Layer 6 of a small transformer language model trained on English Wikipedia (11 layers, counted from 0, width 128).
A neuron adds its activation times its output weights to the MLP's output. To switch it off is to set its activation to zero at one token and run the rest of the model.
A neuron's activation on a vector x is SiLU(gate . x) times (in . x), where the dot is the dot product.

Input weights of the MLP neurons that the questions are about. A number n stands for n times 0.0029.
n95 gate: 46 3 -31 -16 -25 -40 11 1 24 61 24 -35 17 27 -21 -41 5 5 -4 4 -35 -15 12 20 -5 13 52 5 35 20 -20 46 11 25 -9 41 -40 28 22 34 28 -23 -33 -16 -28 -46 22 -18 1 -7 67 21 29 -12 -36 -37 -14 -23 -46 -25 46 -22 56 -4 7 -1 8 4 -13 -1 -39 62 64 9 -7 57 1 26 69 -5 8 38 60 -78 17 14 18 9 -17 36 58 -30 -12 30 -21 -5 7 32 -3 3 -41 -53 15 36 -13 -21 -1 37 -26 44 -49 45 -16 -25 -19 -12 7 -25 -35 18 -13 29 2 -25 37 2 -16 23
n203 gate: 16 16 28 -5 -13 16 54 4 -38 0 29 39 16 -86 56 18 57 23 7 -51 -4 46 -3 -37 15 4 -18 -56 -17 -27 42 -77 -21 35 37 -7 5 -58 11 23 -4 -60 19 -38 70 9 20 13 24 -14 -3 6 1 -52 30 2 39 28 -56 13 -7 35 19 24 -30 1 24 56 21 -43 72 36 21 22 11 -14 45 44 76 19 -18 -4 -34 -10 -1 2 -22 10 -8 -8 16 -55 -33 4 -1 -61 -6 53 30 -5 19 -1 -27 11 -40 -11 54 59 -36 -28 -22 9 40 24 0 35 -2 13 -26 11 -14 10 14 19 39 -20 43 5
n268 gate: -37 12 -2 -51 -1 33 34 21 7 -13 24 -29 -34 34 55 28 -7 39 -61 31 -56 20 -25 -6 14 5 -60 40 55 -17 67 -44 -24 -10 -37 -12 -58 18 -5 -65 -10 -28 5 -23 47 -59 -64 11 -26 -4 11 -39 -11 -26 46 -1 24 -25 -37 7 -66 -2 -11 -28 -47 54 -6 9 29 4 -27 -33 27 -28 16 0 -68 -23 -35 5 9 -17 -6 11 -9 -38 24 30 -36 -25 -49 -6 -53 -48 13 -26 -28 -31 -23 -53 -73 -31 -29 -11 -54 10 23 -19 -1 -48 -12 -39 1 -1 7 -26 38 -16 -73 -15 -12 22 -19 -16 -1 10 -25 16
n383 gate: -38 34 -10 51 -57 10 -2 -13 7 -23 -29 -22 -20 5 21 -30 42 13 57 -32 13 11 -28 21 -22 -54 -4 -80 25 0 -44 -36 -7 34 56 -19 49 -35 -40 16 3 -16 -35 17 -33 -13 -33 34 4 23 9 39 31 -36 31 11 -14 18 52 -36 -38 -9 12 52 -28 -12 -48 -1 -5 -48 -19 29 -14 27 -15 -28 -12 0 3 -19 -62 -4 -14 51 -10 3 -26 -36 38 12 -43 41 -10 8 19 -2 31 -10 -5 -7 20 -73 36 3 -43 19 19 -7 21 -10 34 -24 46 29 -60 -32 -27 39 -85 -2 -26 16 -7 2 -8 -7 47 -46
n95 in: 7 14 45 -44 21 11 -1 -12 12 -36 16 15 -7 -2 59 15 4 11 12 -8 -13 1 -7 -20 -1 -3 -25 9 -7 2 -27 -7 10 -29 -52 30 -41 0 13 46 14 -21 8 25 0 65 63 23 -25 -31 26 -2 7 25 88 4 26 0 10 21 12 -9 -27 -27 -54 4 22 -14 16 28 -8 -8 -15 -18 -54 -39 -42 7 -19 7 -26 -30 -31 17 3 29 27 -35 -51 -19 -66 8 -56 8 -2 -25 19 -8 20 46 23 -25 -1 41 28 6 -17 -39 48 -27 6 -19 21 12 29 3 -34 22 -12 -25 -13 11 16 4 71 33 -36 -4
n203 in: 65 -34 28 -34 -21 -42 27 -9 -40 -8 -32 -27 23 -15 1 7 32 -57 34 -16 -17 -30 12 -35 27 4 25 -21 -8 3 95 37 -40 27 17 -56 40 15 8 3 21 29 26 17 3 34 18 -16 14 -25 -27 1 31 42 11 -7 -17 -21 -12 38 18 35 0 -11 -2 14 2 -24 16 48 28 8 1 -52 16 -41 -28 19 -26 -32 15 -6 -4 2 -1 -7 11 -6 35 -29 34 -11 12 11 49 -34 -26 28 16 -6 16 -32 -12 2 -3 -5 37 -18 -33 57 16 41 3 64 -24 9 9 11 -3 -16 69 12 27 -17 -9 -32 -20 34
n268 in: -22 -3 38 19 31 28 47 36 -6 37 -3 8 59 14 12 38 -3 23 2 59 25 -25 3 -6 -61 -10 -29 -25 56 -42 -12 -62 34 -8 -39 -68 28 21 46 15 24 41 32 -7 24 47 15 -2 7 -26 -1 -19 17 -29 31 9 -3 40 -22 -12 7 49 -16 -25 -18 4 41 -12 -11 4 37 4 -42 9 -45 17 -11 -5 -50 -12 1 26 -2 14 -24 -16 -5 -11 7 41 33 16 -28 27 -24 -44 31 21 -33 38 7 12 6 13 22 31 9 -12 30 -24 -16 24 48 -29 -8 -10 -8 -3 -7 -48 19 -27 0 5 -71 13 -56 9
n383 in: 21 -6 25 -5 -18 -11 31 -5 59 8 -44 66 28 33 -8 5 -12 18 41 23 52 42 -40 -11 10 -17 15 24 -23 -8 13 -53 59 -43 -28 55 15 7 -2 -7 -12 -19 17 12 -16 11 22 -32 -10 -20 42 20 35 -1 -33 7 -16 -49 -36 -36 9 8 -13 15 -6 -24 -7 5 22 12 7 59 12 -32 -33 68 -46 7 60 13 42 -10 -49 3 7 14 23 13 34 63 16 -35 -32 57 26 33 27 25 -30 26 8 9 3 -4 5 15 -3 -1 -4 7 -7 44 -27 9 -1 20 47 12 13 -3 -29 16 -26 -20 -3 0 -31 7

Output weights of the MLP neurons that the questions are about. A number n stands for n times 0.003.
n95: -33 -59 -7 13 10 35 22 -58 -22 22 3 1 27 -42 14 33 -59 14 4 9 65 -55 46 20 -26 60 58 -34 19 -4 -3 37 39 -43 -19 22 11 -31 76 -2 -14 -27 -16 -18 -35 -47 18 -31 -50 15 4 -12 42 27 -24 -4 41 -20 0 29 8 23 -16 -21 -26 -45 -4 -26 9 -16 29 -94 -3 -9 7 -37 -28 -10 16 -28 26 -10 42 0 -32 -15 -6 6 13 -54 39 11 26 12 -8 11 -4 4 74 13 17 -11 4 -8 -17 -34 -21 14 -14 13 -48 6 -21 0 -33 -8 -51 11 -11 10 3 20 8 10 -5 -5 38 36
n203: -5 57 -9 53 -27 16 -31 20 0 50 -4 -49 9 -4 50 14 8 8 15 -3 -26 -39 -22 59 13 -53 -68 6 16 36 -47 13 32 49 40 -38 -32 -50 -25 3 -18 -16 -48 5 -27 -26 16 54 25 33 12 56 25 -2 -30 20 9 28 0 -7 -20 -34 -20 14 -12 22 -20 -16 -25 15 -8 -18 -23 30 16 -3 43 -3 -28 -5 16 -17 -33 3 63 21 -41 6 9 7 36 -17 4 -36 5 31 -4 -15 10 19 12 -12 13 -61 21 -11 -36 24 11 -45 -18 3 20 -16 40 26 36 35 -3 -50 -7 25 38 -60 -25 -28 -13 -15
n268: 21 27 -13 18 -26 -8 70 -16 7 7 7 19 3 36 -6 -9 8 -26 0 -1 -8 30 -30 -14 16 12 -13 34 -13 -16 -3 -18 25 40 -2 -13 5 -43 -20 2 16 18 -30 -58 -18 -20 39 -30 -11 38 -41 -6 -22 -5 23 27 17 -11 12 -46 -31 -36 2 10 5 53 -32 -2 8 -55 -14 -21 31 -27 -15 16 -4 10 -30 42 2 -34 -6 -5 6 29 39 25 -43 -24 11 -34 -6 -11 24 34 15 13 11 -85 30 16 -42 3 9 -20 24 54 38 34 27 -27 39 -22 36 -35 -40 41 6 -10 -31 32 2 -12 -10 29 52 13
n383: -4 -3 -19 10 37 12 9 31 -57 -33 -42 -10 7 2 -18 4 30 47 0 9 -10 44 43 47 -72 62 -7 40 27 -3 24 -22 -5 -55 -23 -56 6 -34 -8 40 13 -6 -2 -9 8 15 50 -15 3 -17 17 11 13 15 26 -24 18 28 -10 34 -37 1 -60 -1 -10 -25 -20 16 -8 -21 -29 -6 -5 36 12 -13 24 8 1 37 21 19 10 -9 -7 -8 -47 30 38 47 3 20 -58 -31 18 -31 -20 38 -9 16 -34 68 -24 -2 -3 -53 29 -4 -54 -22 4 9 -20 -17 19 -2 39 -9 27 -15 36 26 17 -1 22 2 -3 37

Each question names a token from some text and the token that comes next. It shows the vector x that enters the MLP there. A number n stands for n times 0.034.

Then comes g, the gradient of the next token's log-probability with respect to the MLP's output, scaled to length 1. A neuron's effect is roughly proportional to its activation times (output weights . g). A number n stands for n times 0.0041.

" comp", then "ar"
x: -22 27 -35 30 -4 -14 -7 -2 -26 17 29 68 -21 -39 16 -56 37 18 -15 -12 -14 -18 16 -26 30 -16 24 -52 17 -78 -50 -23 -5 22 -26 -43 -39 0 22 23 -21 -6 4 33 -9 -3 10 -40 34 11 -12 18 22 8 17 29 4 -7 -10 -18 -19 22 -42 -51 15 24 4 -9 -20 -3 17 31 8 -1 -15 -37 10 22 -20 -14 14 2 33 51 9 6 22 -27 -4 27 -17 1 23 -36 -17 41 32 -15 8 -25 2 42 24 9 0 -3 -18 23 -33 -19 -12 -11 13 -37 20 6 -44 -3 -14 44 63 -13 -6 20 -19 -37 11 9
g: 12 43 0 1 -24 15 -13 0 8 -25 -40 -21 -1 -8 -13 -9 -20 14 6 6 -8 -4 -35 -11 -20 -44 -16 -43 -35 -15 -3 -6 16 20 -25 2 -23 -21 -24 -35 28 6 18 13 17 19 13 -4 -25 2 20 -26 -27 1 30 7 3 -11 -10 -33 2 -9 -5 -13 36 20 -1 -18 25 16 52 32 20 -26 -12 -20 21 35 7 -13 26 11 -20 3 2 -6 23 28 11 23 13 1 -25 3 -16 -3 29 -28 -36 58 18 -9 19 -31 -45 35 -12 20 -2 -35 -7 21 8 11 -16 -31 46 4 9 3 6 27 7 2 16 29 26 -8
Switching off which neuron hurts the next token most? n383

" Comp", then "an"
x: 1 -7 18 21 5 22 -22 14 -63 7 -3 52 -55 -27 17 -64 37 -12 14 1 12 -3 -11 6 -28 -42 17 -26 38 -63 -20 -22 1 1 -23 -67 -5 -14 15 12 2 1 -6 22 -24 11 -5 -12 30 31 -17 12 -28 13 13 25 -20 0 -2 -35 -35 36 -33 -66 27 -14 22 -22 -10 2 26 51 -7 -14 14 -13 -7 2 -23 8 -9 5 54 30 3 0 -5 -25 5 -4 30 -38 0 -1 43 64 47 -25 -10 -1 26 16 21 30 1 -20 3 13 -41 -12 26 -51 -13 15 4 -17 -27 24 -4 -9 15 -12 23 -14 -1 -18 27 21
g: 2 -20 -3 20 4 -23 -34 21 -7 -36 22 -3 35 -34 34 12 9 2 -20 -3 7 -7 1 -30 -20 32 20 22 -35 -3 -45 21 -23 -31 16 -9 -29 -17 -8 17 -17 14 -15 9 -25 6 -24 -16 -3 19 39 6 51 11 4 -19 15 -1 14 5 4 10 -9 0 9 -1 -1 51 -28 0 -6 25 -32 -26 -27 30 29 -9 34 20 13 6 -5 -3 1 -28 20 -22 23 -24 8 7 -8 3 -1 -12 12 1 10 36 37 -11 -3 -44 10 22 8 23 -16 -36 -1 16 -34 5 -17 0 24 -8 -11 1 -44 -39 8 2 -1 51 42 -30
Switching off which neuron hurts the next token most? n268

" as", then " it"
x: 16 13 -19 2 10 -32 -12 -2 23 1 -40 40 -5 -30 -22 -61 11 -12 -35 -5 -7 -17 7 4 -7 -13 -62 -29 20 -20 26 -25 2 34 -8 9 15 24 33 7 39 31 -38 -16 -25 4 -43 0 -2 14 -9 49 -18 20 -41 11 -69 -22 -1 -38 17 -12 6 -16 39 22 -6 2 -13 -13 -23 41 -35 -19 -17 2 -2 -30 42 17 -6 0 61 67 4 25 22 44 -9 -16 2 16 28 -9 -13 -2 -29 8 5 -40 -12 4 13 -6 -27 -25 -34 57 31 -36 -23 26 14 -13 46 -14 23 -22 33 -2 -16 -4 -25 -5 14 -39 28 3
g: 7 -15 16 -11 -7 2 5 3 7 -22 -32 -7 21 8 -32 5 -1 -39 -26 17 11 -8 4 13 68 7 -7 -5 -23 37 -37 7 6 11 -3 8 -6 9 -13 -4 24 -19 -8 16 -61 -6 -9 -22 44 -32 2 9 4 32 -37 21 -43 -12 16 -24 -17 24 11 -8 -3 31 -5 -2 -15 -18 6 14 -34 -8 33 -3 -15 -17 -8 -3 29 9 21 -18 6 1 -7 17 27 5 -37 6 -26 -6 -17 -14 -2 -26 -26 6 22 8 -1 27 41 -24 44 -8 -15 -8 -13 31 46 -13 57 14 23 6 -42 -11 24 7 20 5 -7 -22 -11 22
Switching off which neuron hurts the next token most? n95

"c", then "ore"
x: 20 10 4 -30 8 8 40 18 10 -16 -27 -4 34 -45 -18 -16 -7 12 41 -54 14 -16 -15 -12 21 7 3 -42 35 -86 -8 -11 28 20 -9 -40 68 -6 -3 -17 -3 -4 -54 -24 -8 33 27 -4 -40 -35 30 14 12 -9 -23 -20 -35 -15 -19 3 5 26 24 -24 -12 40 62 12 0 11 28 -34 9 6 9 -45 -6 3 -52 -2 -7 24 0 -7 14 8 -14 -27 8 40 5 -55 -21 18 -2 -69 -12 52 12 5 26 -12 23 -21 6 18 13 -16 3 -20 -31 22 18 -3 -38 -22 39 28 47 21 -5 -7 -46 16 2 6 31 47
g: -7 23 -2 3 -32 3 -25 16 17 8 -13 -26 9 17 24 -11 32 22 -9 -16 -8 10 -34 -28 -17 -26 9 8 10 -43 17 27 -37 25 16 -26 -31 -14 31 7 4 -7 2 -29 -1 -12 -1 19 10 23 15 0 60 4 12 12 -1 31 -18 49 27 -22 -9 -38 -23 14 0 10 7 21 -5 -12 9 9 3 -40 -9 -19 8 5 -1 -13 13 -7 -25 -18 -30 -24 20 26 -34 12 18 -32 5 25 55 -18 7 -6 -33 -19 -28 -7 -9 -20 -16 12 -37 -26 11 -6 -10 12 8 0 -21 41 15 17 21 51 -17 22 7 42 -20 4
Switching off which neuron hurts the next token most? n203

" p", then "op"
x: -20 47 24 6 -15 -54 0 4 -20 -33 6 17 0 -50 29 -12 31 -1 -58 -24 -11 -14 1 -1 -15 -36 47 -12 26 -24 32 -29 -9 -9 -8 -22 -19 3 -28 -10 -24 6 41 2 -12 41 -25 -16 63 -3 7 -8 -16 34 -15 26 43 -18 -6 28 -15 -3 -8 19 3 14 44 2 -50 -18 33 39 19 -7 31 17 17 14 43 16 1 13 31 29 28 9 9 5 -18 -30 -32 14 -45 -30 48 -55 44 30 4 -23 -9 -15 30 15 -11 22 43 10 -37 24 -39 -28 -17 27 -6 -37 -22 -4 34 -27 -12 28 -24 -19 12 -36 -49 -36
g: 8 4 13 10 49 7 -27 30 -11 12 18 -15 27 -9 38 -17 26 0 -38 11 19 21 -17 33 -16 -2 2 10 3 6 18 -44 -16 6 -28 -5 -19 -17 1 14 -26 8 -10 -24 3 -3 66 -7 11 -2 -18 30 -4 -17 -17 -4 -3 26 -38 3 -5 -13 -30 49 17 2 -2 -20 -19 48 12 -42 0 -5 40 15 -9 -4 39 12 -18 -40 6 -8 -8 -1 11 -23 32 0 -21 8 14 37 -34 -2 -34 15 19 -21 -1 3 4 -48 2 -4 -13 -11 17 3 -7 -3 43 -3 -22 -8 0 11 2 -4 -23 -44 26 -17 34 7 -14 -29
Switching off which neuron hurts the next token most? n203

"==", then "A"
x: 8 40 35 17 -15 -31 -31 40 -7 -21 48 36 2 1 4 -33 -3 -15 -3 19 -41 19 -16 -9 13 -41 -20 -28 -18 -2 -13 -21 5 19 -30 13 8 -10 30 23 50 8 10 23 -16 -36 -32 -10 -8 60 -22 -28 -38 50 -11 6 7 13 -25 -58 -3 -19 33 38 46 13 23 -4 24 -7 37 -4 32 -51 4 14 15 -29 15 20 -54 5 25 -1 1 -36 8 37 -14 36 1 1 45 0 3 19 27 -19 -8 -6 -13 -22 -51 16 12 -7 25 4 -33 -17 -10 7 18 15 -23 -44 33 0 -43 30 -4 -27 2 -28 -7 -67 3 1
g: -28 28 0 4 -16 -1 -3 20 -8 -14 -3 -20 21 -9 -20 10 -12 2 5 5 26 -9 9 -27 9 -6 -21 10 37 22 20 -8 -16 23 5 -21 0 -18 44 -11 -5 -17 -40 32 5 30 -6 58 -29 31 -27 -30 -58 18 -18 -2 8 37 44 25 4 -15 7 6 -11 6 -6 20 -7 -14 16 1 23 1 37 14 37 -5 -47 -3 -25 -15 -4 -34 -12 -4 -36 24 2 22 -18 -35 -25 -16 -9 -13 28 -11 -17 20 12 43 9 -43 -25 4 1 -29 -8 -1 29 15 12 -1 4 -34 -29 -2 19 -4 30 -21 -7 45 -5 4 10 -2
Switching off which neuron hurts the next token most? n95

" | ", then "2"
x: 6 33 -29 -31 -31 6 -25 -1 -21 -4 16 -5 25 12 2 12 4 42 -42 16 -12 -35 33 -1 48 -14 -15 -46 -7 -1 37 28 -1 20 -4 22 8 51 44 -15 -1 20 -11 17 -19 12 -5 -3 -14 8 -31 -24 -21 13 -24 38 33 10 -66 23 -68 -43 1 -40 16 53 9 39 -32 -11 11 -13 38 -10 -28 13 16 -57 -25 43 -8 53 4 20 37 -42 15 25 -12 -10 -23 12 28 -37 27 26 -15 18 -1 -19 -27 5 -5 -30 -13 -16 1 15 -15 25 -16 5 -36 -38 13 -32 -21 20 51 20 -9 -16 5 -42 7 6 -2 -9
g: -17 15 29 -13 23 -29 9 -15 -25 -19 -18 -10 -12 25 8 9 -6 -1 1 -17 -27 -15 28 12 16 -9 7 -23 0 18 5 -5 15 -10 21 2 -3 12 1 3 2 -21 -7 -23 -22 36 1 -25 -42 23 52 9 15 17 19 5 13 7 -6 -34 0 1 -28 15 -5 -3 -18 -5 -12 61 -8 4 27 -30 9 -4 -33 -1 5 15 -6 26 41 24 -14 -14 -50 -25 6 -24 -22 -15 -38 13 1 -28 -8 -34 -17 21 -37 22 11 19 -28 9 -22 16 -17 31 13 37 -53 17 21 10 16 34 6 -4 25 -30 13 43 -1 -13 48 -19
Switching off which neuron hurts the next token most? n268

" from", then " B"
x: 13 28 19 3 13 -32 -12 12 1 -2 10 81 11 -42 -45 -44 31 -8 -35 4 6 14 26 2 22 -25 -26 -14 -3 1 22 -22 -19 9 -4 -9 -9 25 10 -14 19 55 -35 29 -13 16 -24 17 16 -9 19 61 -26 -6 -13 29 -16 -37 -50 -41 18 -52 17 19 39 -13 -15 9 6 -33 -19 -21 13 7 -15 0 10 -9 18 12 15 -1 38 27 14 22 3 49 -47 -16 -16 -12 4 2 4 -16 -10 48 -34 -17 20 5 -33 39 -12 -21 -21 9 -2 -12 16 11 2 -10 17 0 -17 -36 -1 12 0 -58 -34 -1 1 -41 16 1
g: -7 -1 -11 10 -12 -10 -7 -18 21 -9 -2 -5 16 -9 -29 35 -2 -13 16 8 -15 25 -39 -46 -30 1 -50 45 -14 13 48 -7 22 -17 27 27 -18 -12 -35 50 33 7 8 4 -16 -26 -8 -6 -22 7 -13 -4 -13 -56 -16 -28 -16 -24 20 -5 -6 7 4 10 -32 -8 5 21 -30 -23 -6 32 34 -4 6 -1 17 -8 -14 48 14 5 -28 -6 -1 51 18 18 -19 3 25 23 18 29 39 8 22 -4 -41 31 -12 -14 -31 9 -2 16 -17 13 3 9 4 -15 -10 4 4 -1 41 -18 -20 -7 34 10 -3 -30 -5 9 -8 14
Switching off which neuron hurts the next token most? n95